Layer 3 of a small transformer language model trained on English Wikipedia (11 layers, counted from 0, width 64).
A neuron's activation on a vector x is SiLU(gate . x) times (in . x), where the dot is the dot product.

Input weights of the MLP neurons that the questions are about. A number n stands for (n - 500) times 0.0041.
n2 gate: 475 371 531 402 548 569 640 617 546 587 590 468 642 593 434 558 609 602 335 455 469 500 544 740 503 464 450 397 641 570 428 260 401 597 203 314 669 419 415 524 477 589 625 577 450 695 654 509 437 401 359 397 380 498 185 508 432 643 495 702 636 529 550 440
n5 gate: 506 671 553 343 481 445 435 504 629 587 763 599 487 580 453 351 399 492 683 448 467 565 546 530 629 723 424 463 646 693 371 760 357 539 582 551 725 476 544 701 450 172 650 663 694 383 536 477 665 310 555 471 444 522 668 608 438 638 475 484 483 727 495 833
n6 gate: 276 319 501 535 592 430 543 558 465 550 327 389 414 541 595 506 416 408 453 522 484 472 641 566 667 510 500 356 542 426 501 558 271 289 413 279 592 585 507 349 618 459 488 706 528 504 362 683 601 547 298 371 576 670 388 594 526 474 528 577 516 581 591 579
n7 gate: 546 373 708 527 549 564 504 478 335 447 479 513 499 478 570 525 719 714 467 510 574 254 534 537 597 102 489 643 465 391 504 651 649 474 550 542 640 346 339 359 376 328 541 487 532 464 560 540 473 331 688 450 784 442 644 600 385 342 452 604 521 380 624 463
n12 gate: 406 318 494 589 416 337 509 503 564 681 447 494 371 610 653 495 533 535 591 558 627 497 400 270 365 493 450 395 342 645 779 504 517 584 618 503 341 678 370 500 497 438 504 476 626 436 215 610 392 485 396 610 498 655 616 432 240 429 520 716 434 526 510 589
n24 gate: 476 420 298 496 555 270 378 504 482 559 366 480 588 621 514 418 402 623 363 441 374 345 348 438 467 399 388 650 446 430 513 333 609 355 507 568 686 410 244 587 529 368 465 307 353 456 332 638 442 487 507 504 718 549 596 592 446 347 626 456 542 662 398 457
n28 gate: 430 476 439 405 191 494 353 495 726 528 657 536 461 441 571 401 507 498 404 414 627 462 548 597 489 632 612 496 490 591 390 352 540 461 483 538 487 397 574 668 578 199 456 436 380 563 582 483 607 712 679 484 641 702 592 526 323 668 395 560 522 644 553 762
n33 gate: 338 425 642 327 548 389 524 487 700 549 286 519 518 595 440 518 624 503 341 594 331 600 462 281 394 564 661 559 427 282 558 463 674 420 765 596 333 441 518 589 485 630 570 531 528 560 456 474 689 473 589 793 418 665 422 375 501 527 403 544 723 415 451 485
n36 gate: 488 457 334 501 470 484 399 415 570 468 514 739 878 793 394 416 427 686 319 526 531 633 639 465 484 556 535 252 392 555 653 603 444 521 558 385 695 489 638 364 648 601 543 660 450 476 500 598 596 537 507 618 522 517 375 574 454 533 578 614 519 583 456 634
n43 gate: 500 298 550 572 311 444 686 457 575 630 387 514 677 486 625 811 492 484 618 317 643 681 411 430 501 388 404 377 634 591 574 439 461 684 563 429 431 616 607 670 747 609 664 433 564 496 650 682 649 538 443 437 573 398 512 567 570 439 631 743 554 695 451 578
n46 gate: 272 427 696 346 404 387 511 490 389 439 484 320 544 615 482 488 461 573 477 614 568 545 507 575 473 445 635 601 526 535 631 632 312 386 548 445 624 427 615 472 505 466 585 558 502 599 422 509 664 626 538 480 557 519 675 623 517 457 433 385 564 377 524 679
n50 gate: 393 357 463 457 472 510 523 507 350 570 356 741 557 420 492 527 514 540 503 381 471 631 443 502 574 474 393 496 500 627 609 560 368 539 593 599 530 544 299 482 433 455 433 543 470 530 592 447 677 686 513 437 270 635 474 375 684 677 668 391 535 354 438 318
n52 gate: 506 290 333 566 261 420 468 579 449 428 682 553 699 397 488 633 637 490 334 578 460 544 469 513 688 355 325 322 327 593 465 524 594 565 603 574 829 612 430 511 621 657 420 425 517 554 493 457 550 454 472 467 465 614 444 393 507 501 723 565 504 424 367 352
n54 gate: 344 382 496 498 356 559 529 328 465 480 306 574 802 398 454 420 428 413 272 590 752 572 543 599 495 531 578 457 327 704 551 325 563 425 753 335 675 583 492 437 766 576 547 643 410 590 732 747 396 543 433 341 479 537 648 646 617 288 330 587 528 568 400 585
n58 gate: 657 496 563 488 419 350 367 463 552 572 506 476 402 399 452 463 503 484 606 511 560 674 654 371 493 549 537 504 492 708 482 598 368 645 450 241 339 668 401 287 598 428 689 511 437 609 569 551 627 333 601 572 460 504 672 680 533 253 617 557 544 435 408 339
n60 gate: 701 410 413 433 552 475 720 289 612 563 587 542 291 390 553 433 598 459 567 499 502 417 278 195 535 545 727 416 526 378 652 517 502 472 221 403 290 387 345 441 530 583 658 477 639 581 429 509 521 384 752 536 411 432 526 597 562 462 459 580 640 295 321 399
n61 gate: 309 378 433 596 446 434 392 534 383 507 714 597 665 650 536 419 362 476 558 478 235 680 697 616 627 593 585 687 642 612 523 528 523 536 507 633 571 484 643 483 495 503 453 554 473 644 521 427 585 538 437 357 541 503 474 506 566 548 529 322 207 559 668 455
n65 gate: 328 478 343 519 430 594 284 584 168 477 585 493 593 434 556 445 546 356 599 400 799 593 559 508 255 554 560 708 536 633 343 507 531 354 647 505 388 400 727 360 393 366 574 390 446 383 585 585 550 434 578 451 544 415 362 436 310 398 374 695 709 541 311 538
n76 gate: 692 405 395 538 382 623 494 677 615 685 574 553 462 472 531 406 553 192 369 496 720 450 573 582 526 203 592 504 304 527 543 555 666 437 525 498 620 408 466 410 382 696 790 689 458 434 455 485 624 570 508 646 435 658 397 610 563 581 487 654 460 488 519 637
n84 gate: 593 696 449 517 445 265 554 485 484 455 503 387 683 562 241 566 556 466 466 425 497 401 544 620 263 526 606 506 304 562 510 576 404 687 611 385 546 504 459 416 546 439 556 329 532 733 643 595 269 558 623 632 674 558 323 406 435 594 707 547 581 248 430 445
n90 gate: 418 618 541 666 637 369 520 467 610 437 296 463 524 629 478 467 518 504 686 494 428 563 334 463 320 503 626 745 535 612 531 307 650 694 464 576 466 490 676 674 405 647 624 358 546 656 585 312 489 233 401 529 540 501 507 478 365 593 360 367 579 587 445 504
n98 gate: 579 546 433 246 601 609 471 586 429 428 523 599 566 420 353 505 577 540 679 427 328 648 518 581 426 620 404 470 216 540 592 630 470 526 850 641 721 615 458 619 469 426 439 564 447 550 502 558 363 543 572 684 496 636 695 565 438 430 615 825 629 661 401 441
n99 gate: 453 535 546 670 393 336 492 504 451 752 589 535 446 283 316 517 432 267 485 479 489 533 445 531 250 415 422 588 562 583 611 520 640 432 492 624 542 497 622 704 325 655 590 249 755 523 267 541 581 444 434 573 563 267 344 287 366 364 516 512 552 671 522 500
n102 gate: 470 553 429 352 204 558 622 375 480 222 591 373 659 425 360 602 409 433 667 437 641 443 394 561 380 558 543 357 493 605 571 318 417 292 310 378 462 583 632 477 405 661 419 506 346 180 425 545 286 453 462 308 333 828 373 518 193 427 620 470 517 318 322 434
n111 gate: 608 592 353 195 538 373 339 545 206 466 498 359 567 713 333 392 469 617 470 666 541 609 651 523 474 466 611 531 459 430 627 577 501 518 465 411 401 623 473 449 437 545 668 493 347 523 584 244 492 304 260 484 608 441 512 457 352 398 786 584 695 577 560 621
n119 gate: 604 442 614 499 457 642 353 341 568 483 582 329 604 620 599 491 431 645 478 484 540 508 557 324 401 470 472 345 400 500 407 504 569 485 405 349 603 462 265 405 645 567 502 616 623 480 698 793 684 607 550 299 493 491 348 164 614 516 450 681 581 495 794 456
n126 gate: 459 413 368 523 512 285 186 501 539 485 449 654 555 552 511 602 728 781 426 245 648 600 377 488 367 600 511 479 480 641 511 693 674 808 604 489 361 253 516 573 492 595 570 483 553 314 558 498 379 492 673 501 350 541 556 487 606 556 669 377 508 551 579 252
n2 in: 525 526 425 438 359 634 337 517 322 352 266 326 559 469 640 588 504 494 580 408 384 699 559 556 682 400 472 639 599 396 315 481 609 448 613 642 442 426 186 462 337 385 348 548 400 385 462 535 564 700 340 176 248 688 380 635 537 439 308 542 771 718 311 550
n5 in: 446 462 375 301 609 587 765 593 603 629 627 438 215 416 383 536 678 360 420 490 907 380 393 704 364 545 505 631 401 458 414 590 465 292 294 437 368 492 638 630 529 272 406 365 404 497 568 560 718 315 596 626 595 283 436 486 216 230 374 465 797 404 449 385
n6 in: 488 500 561 650 561 606 531 542 320 445 519 616 657 559 668 634 422 533 346 338 406 328 384 498 618 422 481 655 504 459 495 513 499 633 352 582 511 410 626 425 527 469 519 653 414 513 374 362 343 426 371 585 533 328 383 350 442 431 647 242 455 434 557 720
n7 in: 664 299 525 580 470 273 602 501 508 501 688 415 567 680 593 429 661 372 343 617 589 350 624 446 592 544 533 377 674 503 454 522 419 517 679 539 591 562 715 399 468 622 445 579 539 568 489 193 253 393 477 548 715 541 334 401 594 569 629 382 651 402 379 492
n12 in: 453 252 367 460 502 459 422 385 559 665 414 630 379 568 562 558 463 619 553 646 623 537 514 312 438 378 506 518 397 516 447 527 469 540 609 475 325 618 361 638 488 612 458 713 363 620 254 455 541 431 573 604 579 491 625 445 338 388 589 637 675 626 475 479
n24 in: 360 367 508 401 665 466 355 446 608 560 369 425 500 710 424 449 338 458 696 487 535 555 477 396 511 531 695 494 367 388 542 591 616 601 621 526 294 525 406 356 431 232 490 542 368 518 380 565 576 671 610 377 664 560 551 755 427 564 487 545 394 346 309 340
n28 in: 625 495 618 470 549 457 595 571 403 598 493 451 573 495 464 634 224 438 345 498 537 659 467 457 525 544 334 444 567 714 382 512 260 514 622 664 514 701 429 389 335 685 471 374 293 737 257 823 360 599 343 332 489 545 541 707 575 422 412 431 337 434 340 360
n33 in: 428 519 606 412 577 431 674 462 561 390 376 306 437 611 444 525 573 606 440 658 307 475 681 406 269 731 510 395 460 472 558 550 569 260 706 549 552 526 485 464 518 649 587 466 690 660 408 272 617 641 570 482 411 649 516 276 671 524 557 479 661 428 485 335
n36 in: 437 516 535 529 595 484 590 344 343 473 564 233 522 401 471 622 490 487 527 392 604 699 510 530 739 509 654 565 402 443 612 527 358 337 497 421 648 560 566 663 544 402 452 446 349 452 450 602 624 409 488 401 653 571 464 531 656 445 439 30 757 541 467 506
n43 in: 567 693 362 461 627 267 115 598 483 281 605 367 439 538 286 647 595 700 331 501 507 645 465 450 443 675 534 434 356 540 519 480 397 322 559 579 525 457 880 363 625 495 461 573 303 632 613 601 300 411 519 307 224 595 588 538 674 627 634 520 502 566 594 465
n46 in: 586 424 512 440 452 419 501 547 226 535 482 255 492 496 561 542 359 417 621 500 559 580 539 573 463 366 478 734 668 566 478 441 455 478 314 509 370 650 356 366 428 457 361 354 441 516 471 288 533 463 418 473 694 315 669 645 335 306 467 473 569 568 526 479
n50 in: 591 461 491 627 505 440 613 624 347 639 557 565 399 558 593 493 626 308 348 394 515 547 313 591 631 574 460 614 446 564 463 387 508 355 375 389 561 539 501 611 559 777 462 476 563 668 327 704 271 490 544 508 702 460 498 306 421 485 392 290 405 637 582 351
n52 in: 318 513 398 563 654 520 685 353 416 633 511 400 351 394 532 356 376 534 446 523 360 328 329 545 464 334 340 528 614 718 683 311 525 484 349 390 703 471 455 342 600 352 483 455 330 442 394 580 568 653 566 442 345 480 479 483 560 298 658 589 379 639 513 552
n54 in: 437 715 471 404 654 568 296 439 463 477 521 471 567 553 563 504 600 473 613 642 578 568 340 308 499 820 355 709 457 238 451 514 471 668 535 463 667 240 613 556 423 554 356 876 241 567 470 609 512 475 610 644 645 253 708 618 207 364 45 645 560 440 613 664
n58 in: 484 507 515 593 453 443 330 495 482 305 431 484 916 514 573 540 651 575 495 689 308 461 169 417 421 505 708 509 681 753 446 400 412 511 585 356 422 508 372 686 457 560 418 390 525 518 481 611 425 567 428 633 760 664 286 293 603 470 545 492 494 705 491 669
n60 in: 454 714 335 468 506 712 546 633 693 485 374 563 295 499 548 429 334 376 843 421 440 506 622 414 444 307 292 325 306 589 673 498 450 704 528 487 362 513 674 509 324 439 379 589 295 396 654 726 645 382 329 631 295 485 638 570 360 515 397 482 552 504 390 445
n61 in: 321 603 357 398 288 483 432 279 708 568 570 490 342 568 483 311 352 440 547 543 511 724 637 487 468 496 433 633 276 219 484 462 319 427 682 485 620 377 535 324 631 450 493 390 557 328 663 428 631 514 719 668 829 467 815 523 416 410 447 419 366 542 702 583
n65 in: 646 513 304 472 599 335 526 568 351 470 526 605 289 640 444 431 286 496 487 382 538 704 497 443 520 398 341 507 473 420 524 465 538 381 493 579 330 560 618 394 677 227 510 556 314 461 359 664 409 553 476 428 608 289 656 493 456 400 570 513 647 570 502 475
n76 in: 532 280 558 438 541 640 524 516 445 694 593 547 337 501 582 695 322 282 377 419 446 360 426 635 416 231 549 559 591 393 423 427 641 457 506 493 309 554 658 614 411 473 471 609 452 395 604 403 739 173 546 478 590 439 445 441 329 684 548 478 523 623 632 628
n84 in: 463 600 458 551 666 468 558 526 645 458 446 737 668 606 309 417 646 595 311 621 392 372 453 652 288 585 364 460 627 663 550 264 466 493 503 487 338 609 354 578 551 501 364 516 286 564 530 391 451 565 455 603 528 513 538 484 446 550 250 760 708 537 404 736
n90 in: 528 468 433 690 544 540 453 626 322 421 510 341 468 631 581 408 534 426 411 151 451 676 303 602 84 457 536 464 526 289 549 446 551 454 384 581 422 554 692 569 461 537 609 508 589 607 628 488 361 350 547 309 236 625 406 352 478 407 490 413 700 539 575 553
n98 in: 687 756 314 467 366 481 668 700 512 394 527 502 635 405 493 535 510 562 649 638 290 328 591 677 913 395 535 327 582 456 472 506 571 537 592 526 557 602 466 493 692 736 408 551 585 572 637 650 548 389 454 643 610 481 414 682 417 379 646 490 447 362 495 471
n99 in: 701 546 372 561 642 303 334 530 395 558 561 529 400 628 389 538 363 495 611 520 290 532 391 178 783 682 540 487 573 555 374 391 464 478 570 571 503 571 700 528 232 456 587 759 325 509 538 588 655 561 510 424 368 514 564 322 342 527 728 558 440 376 542 480
n102 in: 376 476 529 657 311 395 649 635 324 472 502 595 664 472 444 688 610 549 379 447 440 429 704 639 589 303 349 198 470 254 293 412 609 510 584 516 502 841 653 355 593 614 575 648 499 347 424 330 517 381 403 501 399 649 544 576 217 685 615 310 533 506 500 324
n111 in: 453 560 831 583 415 315 510 361 551 672 587 400 454 502 528 485 295 308 574 515 330 490 392 578 732 364 454 524 547 613 389 567 395 408 735 683 446 504 559 626 526 375 505 431 418 448 463 663 564 356 573 598 515 399 586 577 581 572 338 386 461 372 409 687
n119 in: 410 538 576 476 616 522 565 492 702 677 674 447 465 488 419 531 387 449 570 724 495 506 589 527 487 524 400 485 388 604 634 592 693 181 491 685 407 272 213 321 483 589 824 354 495 420 436 523 569 657 580 346 437 565 404 646 363 389 393 335 592 480 682 861
n126 in: 544 597 522 517 649 206 518 634 550 381 427 637 676 544 425 384 484 596 643 603 352 532 574 393 595 529 498 390 671 507 602 642 857 671 499 684 280 321 417 274 771 648 511 499 338 274 600 620 538 202 617 516 585 730 538 386 505 577 362 550 505 495 464 466

Each question shows a token from some text and the vector x that enters the MLP there. A number n stands for (n - 500) times 0.0047.

"er": 705 200 540 582 520 778 272 582 449 581 250 337 179 547 433 743 324 469 507 694 442 574 528 426 573 596 484 592 580 489 504 498 575 303 670 448 462 643 438 548 479 497 563 363 363 533 430 430 267 470 644 618 489 296 591 309 556 685 445 457 444 457 354 538
Which two neurons fire most, strongest first? n33, n12

"of ": 652 484 349 626 457 616 380 513 686 440 515 562 622 315 507 618 485 533 404 584 485 537 620 441 447 487 543 432 728 404 717 354 599 507 464 457 486 457 555 516 532 448 258 354 574 458 489 557 415 600 498 473 458 387 622 600 518 795 494 330 570 286 429 441
Which neuron lights up most? n60

"as ": 551 400 473 478 656 554 486 474 595 578 478 476 524 304 450 445 613 398 467 670 444 564 551 503 392 463 448 466 641 440 628 340 530 446 463 459 501 560 545 434 441 462 390 445 521 480 523 590 404 547 510 501 439 325 524 531 490 737 603 422 552 420 528 602
Which neuron lights up most? n60

"first ": 521 352 430 564 563 562 472 491 525 523 434 408 646 338 411 588 560 522 352 640 510 673 594 471 408 483 397 492 633 479 577 415 510 457 449 433 550 592 603 505 400 419 379 484 484 473 563 645 411 615 426 437 416 343 520 527 452 714 652 437 564 481 534 599
Which neuron fires most, and how strongly? n43, at about 4.3

"Comm": 541 542 297 653 305 629 288 654 496 519 214 652 542 382 374 713 330 545 493 739 566 525 665 689 505 560 750 455 626 344 471 381 607 578 432 260 639 660 401 721 576 579 529 337 486 612 445 593 393 356 722 700 442 411 681 574 523 632 565 468 608 402 363 672
Which three neurons fire most, strongest first? n84, n58, n98

"ew": 642 465 459 814 425 533 388 590 395 487 301 553 332 603 479 550 504 694 485 738 428 680 691 515 441 395 389 524 626 307 401 474 417 598 559 354 542 514 602 568 644 502 321 398 326 425 374 691 514 498 659 617 551 526 526 446 476 443 473 326 280 540 455 679
Which neuron lights up most? n61

"enn": 771 537 414 641 457 685 278 437 324 629 210 416 510 555 555 567 310 583 525 611 477 629 486 638 555 629 347 616 570 349 592 557 501 504 601 430 525 687 383 575 583 450 623 301 423 546 359 551 350 448 573 583 353 403 612 427 465 542 615 450 427 496 489 717
Which two neurons fire most, strongest first? n111, n12

"y": 630 392 497 525 659 725 233 480 356 531 420 397 219 620 491 642 441 388 517 733 398 498 697 410 517 447 423 568 407 394 526 467 653 419 532 508 314 608 639 449 695 335 299 332 323 496 507 531 389 569 625 651 411 424 481 514 643 587 501 386 428 474 479 583
Which neuron lights up most? n65

"(": 541 546 467 575 689 571 503 496 572 427 606 534 657 406 565 434 547 653 507 568 464 568 459 524 517 425 514 401 724 468 505 348 584 295 626 564 417 674 520 419 508 400 351 470 459 499 505 682 421 530 652 504 552 326 504 645 401 789 415 445 449 279 512 596
Which neuron fires most, and how strongly? n28, at about 1.3

"anc": 612 409 425 603 484 672 348 545 476 489 185 454 379 412 589 517 325 585 506 565 465 533 634 610 472 566 458 494 607 357 376 406 498 496 664 438 737 696 430 512 514 505 782 241 247 419 430 543 403 552 611 658 354 488 597 432 517 625 638 550 307 601 527 445
Which three neurons fire most, strongest first? n5, n52, n7

"h": 653 549 465 751 469 560 357 646 317 631 335 459 401 554 501 586 449 542 592 701 421 497 609 431 390 559 370 697 528 452 407 341 538 584 632 351 631 635 543 466 495 573 589 148 430 508 505 412 336 550 694 642 446 559 340 475 654 726 556 486 451 381 437 618
Which three neurons fire most, strongest first? n84, n90, n99

".": 620 560 491 419 500 675 476 521 655 466 486 460 456 530 597 601 710 510 455 816 670 486 591 444 437 493 391 683 627 419 547 563 605 659 542 627 419 595 514 431 453 469 523 405 531 355 263 458 508 710 511 567 504 250 439 510 574 896 495 185 504 446 416 650
Which three neurons fire most, strongest first? n33, n52, n43

"==": 556 492 611 512 686 761 494 742 531 489 574 507 335 415 529 376 274 500 558 590 524 676 708 372 494 375 519 651 698 430 549 530 509 391 350 563 355 416 516 613 413 276 432 476 546 414 384 568 359 605 454 628 548 234 586 704 641 720 464 278 492 439 396 517
Which neuron fires most, and how strongly? n60, at about 2.9

"educ": 444 311 303 473 457 711 410 633 663 549 386 758 518 603 622 568 349 510 581 856 404 456 782 394 496 446 696 419 509 305 458 521 660 403 542 317 503 674 449 554 602 494 446 465 425 513 268 739 230 406 546 502 614 291 646 476 440 514 637 498 602 394 466 408
Which neuron fires most, and how strongly? n12, at about 19

"D": 603 535 265 662 343 748 491 598 527 470 523 495 432 515 512 527 443 511 701 562 495 515 689 627 365 527 490 469 627 341 410 424 560 426 506 402 618 679 458 538 715 361 422 359 553 467 648 347 408 491 866 632 560 386 465 702 405 696 377 342 598 640 344 722
Which neuron lights up most? n5

"And": 568 331 199 518 339 719 482 661 491 404 347 612 589 358 484 461 283 676 694 638 513 388 534 440 537 572 682 327 573 308 538 583 458 463 465 486 556 572 417 404 678 529 551 314 215 480 447 400 230 432 900 579 533 497 531 512 404 615 477 510 575 749 412 645
Which neuron lights up most? n98

"y ": 588 317 442 604 636 488 361 464 526 512 356 448 426 308 399 553 436 550 473 609 489 736 708 449 449 520 324 630 660 481 725 370 378 437 425 507 561 500 593 509 388 450 297 451 451 368 425 563 353 536 400 543 507 290 609 535 482 746 608 258 430 428 423 511
Which three neurons fire most, strongest first? n99, n61, n98

"\n ": 675 406 634 437 724 450 311 633 394 473 397 488 502 477 530 342 632 558 431 676 551 583 476 480 533 461 713 632 636 463 429 642 556 421 445 408 617 649 560 624 382 488 333 311 515 492 603 519 334 578 526 583 591 371 624 657 468 591 640 383 546 328 573 499
Which neuron lights up most? n7

"electr": 641 405 535 479 354 644 340 518 481 481 189 652 445 532 578 528 293 604 582 617 535 465 554 616 598 615 690 385 549 296 455 428 715 545 476 149 350 685 365 440 601 566 369 269 652 661 577 659 237 352 860 529 362 416 552 583 460 638 345 433 577 499 498 712
Which neuron fires most, and how strongly? n58, at about 1.1

"ch": 598 417 330 646 538 848 400 621 432 635 304 439 396 612 445 666 338 464 553 659 413 411 419 477 545 512 373 584 572 303 573 495 540 490 440 489 356 502 522 687 474 628 572 246 341 372 456 511 180 409 600 555 403 433 484 323 420 592 506 474 389 580 504 733
Which two neurons fire most, strongest first? n90, n99

"cre": 406 451 518 569 499 705 423 542 561 515 436 573 564 569 484 731 259 623 416 738 601 471 760 531 427 598 602 462 427 443 379 379 680 569 578 352 513 646 497 670 716 498 307 471 314 469 450 632 276 601 642 519 659 372 667 531 575 633 600 498 707 384 581 564
Which neuron fires most, and how strongly? n54, at about 11

"vir": 534 422 593 353 626 629 367 680 446 369 146 535 269 494 366 588 323 593 564 663 295 448 605 581 390 424 630 577 532 402 244 434 708 521 411 241 557 640 528 543 574 579 364 285 307 331 435 605 202 601 671 744 429 179 568 440 471 652 603 425 348 609 608 471
Which three neurons fire most, strongest first? n24, n119, n36

"Star": 515 255 478 600 486 835 393 586 564 423 647 681 433 487 269 581 459 479 443 622 363 437 593 509 487 420 609 263 506 346 358 585 613 450 744 403 698 617 332 517 643 435 611 369 486 437 315 597 273 555 636 647 651 441 552 501 542 557 428 474 644 457 502 629
Which two neurons fire most, strongest first? n98, n7

"ated ": 569 453 444 569 611 559 445 623 595 624 463 502 616 255 490 554 479 386 454 573 418 534 613 479 412 402 485 544 552 394 601 422 530 510 437 529 527 623 553 534 516 434 274 504 448 438 438 618 437 548 441 480 521 324 586 507 474 663 596 374 569 369 480 585
Which neuron lights up most? n33

"row": 595 301 456 641 614 472 425 452 412 405 364 530 291 518 665 552 367 729 379 680 232 653 552 393 512 523 442 494 459 218 389 542 506 579 653 296 584 681 560 400 678 422 296 478 351 486 166 491 294 649 623 562 531 646 608 480 639 471 514 324 372 526 596 494
Which three neurons fire most, strongest first? n24, n6, n12

"Sc": 649 426 440 559 374 684 514 657 487 499 396 627 552 406 467 482 431 728 578 556 572 568 628 514 394 584 566 398 692 288 450 397 538 573 451 87 692 768 454 511 718 502 589 372 471 435 429 403 388 475 749 677 547 565 428 666 405 527 583 467 627 672 476 652
Which two neurons fire most, strongest first? n102, n58

"t": 532 442 392 585 447 859 353 560 519 681 340 428 465 558 535 609 372 574 469 505 607 471 618 554 393 706 475 410 550 351 426 520 486 500 517 427 391 763 507 381 614 470 409 329 506 526 670 601 231 597 738 674 358 463 367 571 522 539 461 499 595 602 343 717
Which neuron lights up most? n84

"f": 516 417 494 593 629 610 346 491 281 589 244 497 387 594 583 594 407 641 531 611 425 487 606 476 467 465 462 734 579 382 448 423 508 603 498 515 391 588 627 606 442 405 493 90 364 328 567 466 204 635 561 814 353 326 441 440 614 523 607 455 431 502 464 581
Which neuron lights up most? n65

"sible ": 545 404 467 581 605 556 430 565 529 642 389 574 577 273 507 568 517 506 412 564 415 521 614 497 407 519 466 576 580 390 537 396 459 465 408 480 564 556 482 501 393 445 238 403 472 441 481 565 427 645 476 469 501 310 586 526 493 659 685 371 615 530 434 591
Which neuron lights up most? n126

"om": 584 471 528 813 486 724 307 622 401 594 207 529 338 463 493 532 420 434 463 636 479 530 453 512 566 492 501 527 506 378 460 341 589 369 600 322 502 606 550 438 492 536 520 258 374 542 458 622 486 530 773 610 303 546 593 441 663 623 394 371 280 450 461 650
Which three neurons fire most, strongest first? n76, n50, n7

"Ed": 740 369 270 594 268 513 342 708 661 452 550 524 670 434 596 565 476 639 767 640 795 514 665 285 548 471 478 321 581 252 461 549 629 368 508 490 661 516 427 445 736 279 466 248 340 602 483 605 266 569 873 674 411 439 481 376 381 721 368 379 522 510 468 563
Which neuron lights up most? n65

"io ": 623 393 377 458 584 539 370 625 483 522 411 477 429 211 386 481 636 516 349 675 342 702 659 503 553 555 356 462 649 591 567 371 441 510 519 510 547 599 624 507 525 358 185 415 491 404 523 501 475 572 434 466 465 342 673 488 528 670 521 391 482 434 570 488
Which neuron fires most, and how strongly? n52, at about 1.3

"o ": 591 349 451 538 594 542 434 580 493 536 436 479 501 225 517 505 617 477 380 626 415 653 583 589 443 576 406 437 664 532 602 392 463 448 535 501 545 595 555 488 512 433 277 467 479 380 595 557 407 593 447 451 444 325 587 534 492 680 610 430 513 443 581 559
Which neuron fires most, and how strongly? n52, at about 1

"l": 520 493 518 683 277 778 359 547 462 483 297 539 575 584 562 517 498 658 626 605 493 415 579 530 548 510 545 337 608 303 602 559 621 550 524 322 353 652 530 437 612 565 523 226 499 525 756 660 326 406 734 514 410 424 568 569 598 633 416 364 666 336 301 619
Which two neurons fire most, strongest first? n60, n126

"Orig": 647 370 339 546 396 640 420 603 692 356 333 522 592 363 593 621 445 542 784 653 661 591 523 584 349 638 722 351 498 311 340 479 481 493 580 482 590 800 555 567 626 361 541 468 401 579 400 615 407 641 637 678 416 258 484 559 529 681 603 524 621 596 744 646
Which two neurons fire most, strongest first? n43, n98

"om ": 547 381 493 566 629 545 418 435 491 515 460 502 623 326 445 547 613 516 401 637 363 639 668 417 462 491 411 442 672 462 652 427 416 454 487 401 575 572 568 462 443 468 329 472 559 389 516 581 406 541 465 530 428 345 525 520 508 682 595 365 470 436 536 584
Which two neurons fire most, strongest first? n36, n5

"L": 538 477 328 600 231 592 374 493 500 472 468 473 552 458 606 513 419 633 671 657 704 495 593 567 564 571 422 408 679 426 475 606 589 462 324 393 492 567 523 602 586 219 580 237 478 431 765 513 296 549 754 603 493 414 494 656 462 705 429 375 572 423 414 787
Which neuron lights up most? n5

"leg": 379 220 480 679 548 662 431 423 571 613 324 515 435 707 418 648 213 456 654 705 427 726 593 547 502 576 570 483 527 312 455 398 539 355 679 233 458 670 527 702 487 390 275 289 427 295 465 502 358 608 446 601 660 256 609 452 491 510 547 491 363 649 665 497
Which neuron lights up most? n61

"gr": 699 515 511 691 367 583 328 629 289 642 273 607 545 658 551 578 208 661 526 709 356 691 655 516 302 426 434 650 531 417 545 473 652 485 380 361 491 604 691 650 574 522 461 398 411 417 496 650 348 390 647 654 598 551 588 458 518 584 537 337 385 382 485 639
Which neuron lights up most? n90

"Al": 411 443 450 587 403 753 306 597 502 509 339 492 599 399 566 699 537 585 602 541 583 356 622 574 546 681 547 410 670 581 451 508 786 446 674 362 503 446 354 457 543 475 493 257 500 537 659 499 286 558 966 740 361 486 617 448 510 700 517 328 599 441 510 581
Which neuron lights up most? n126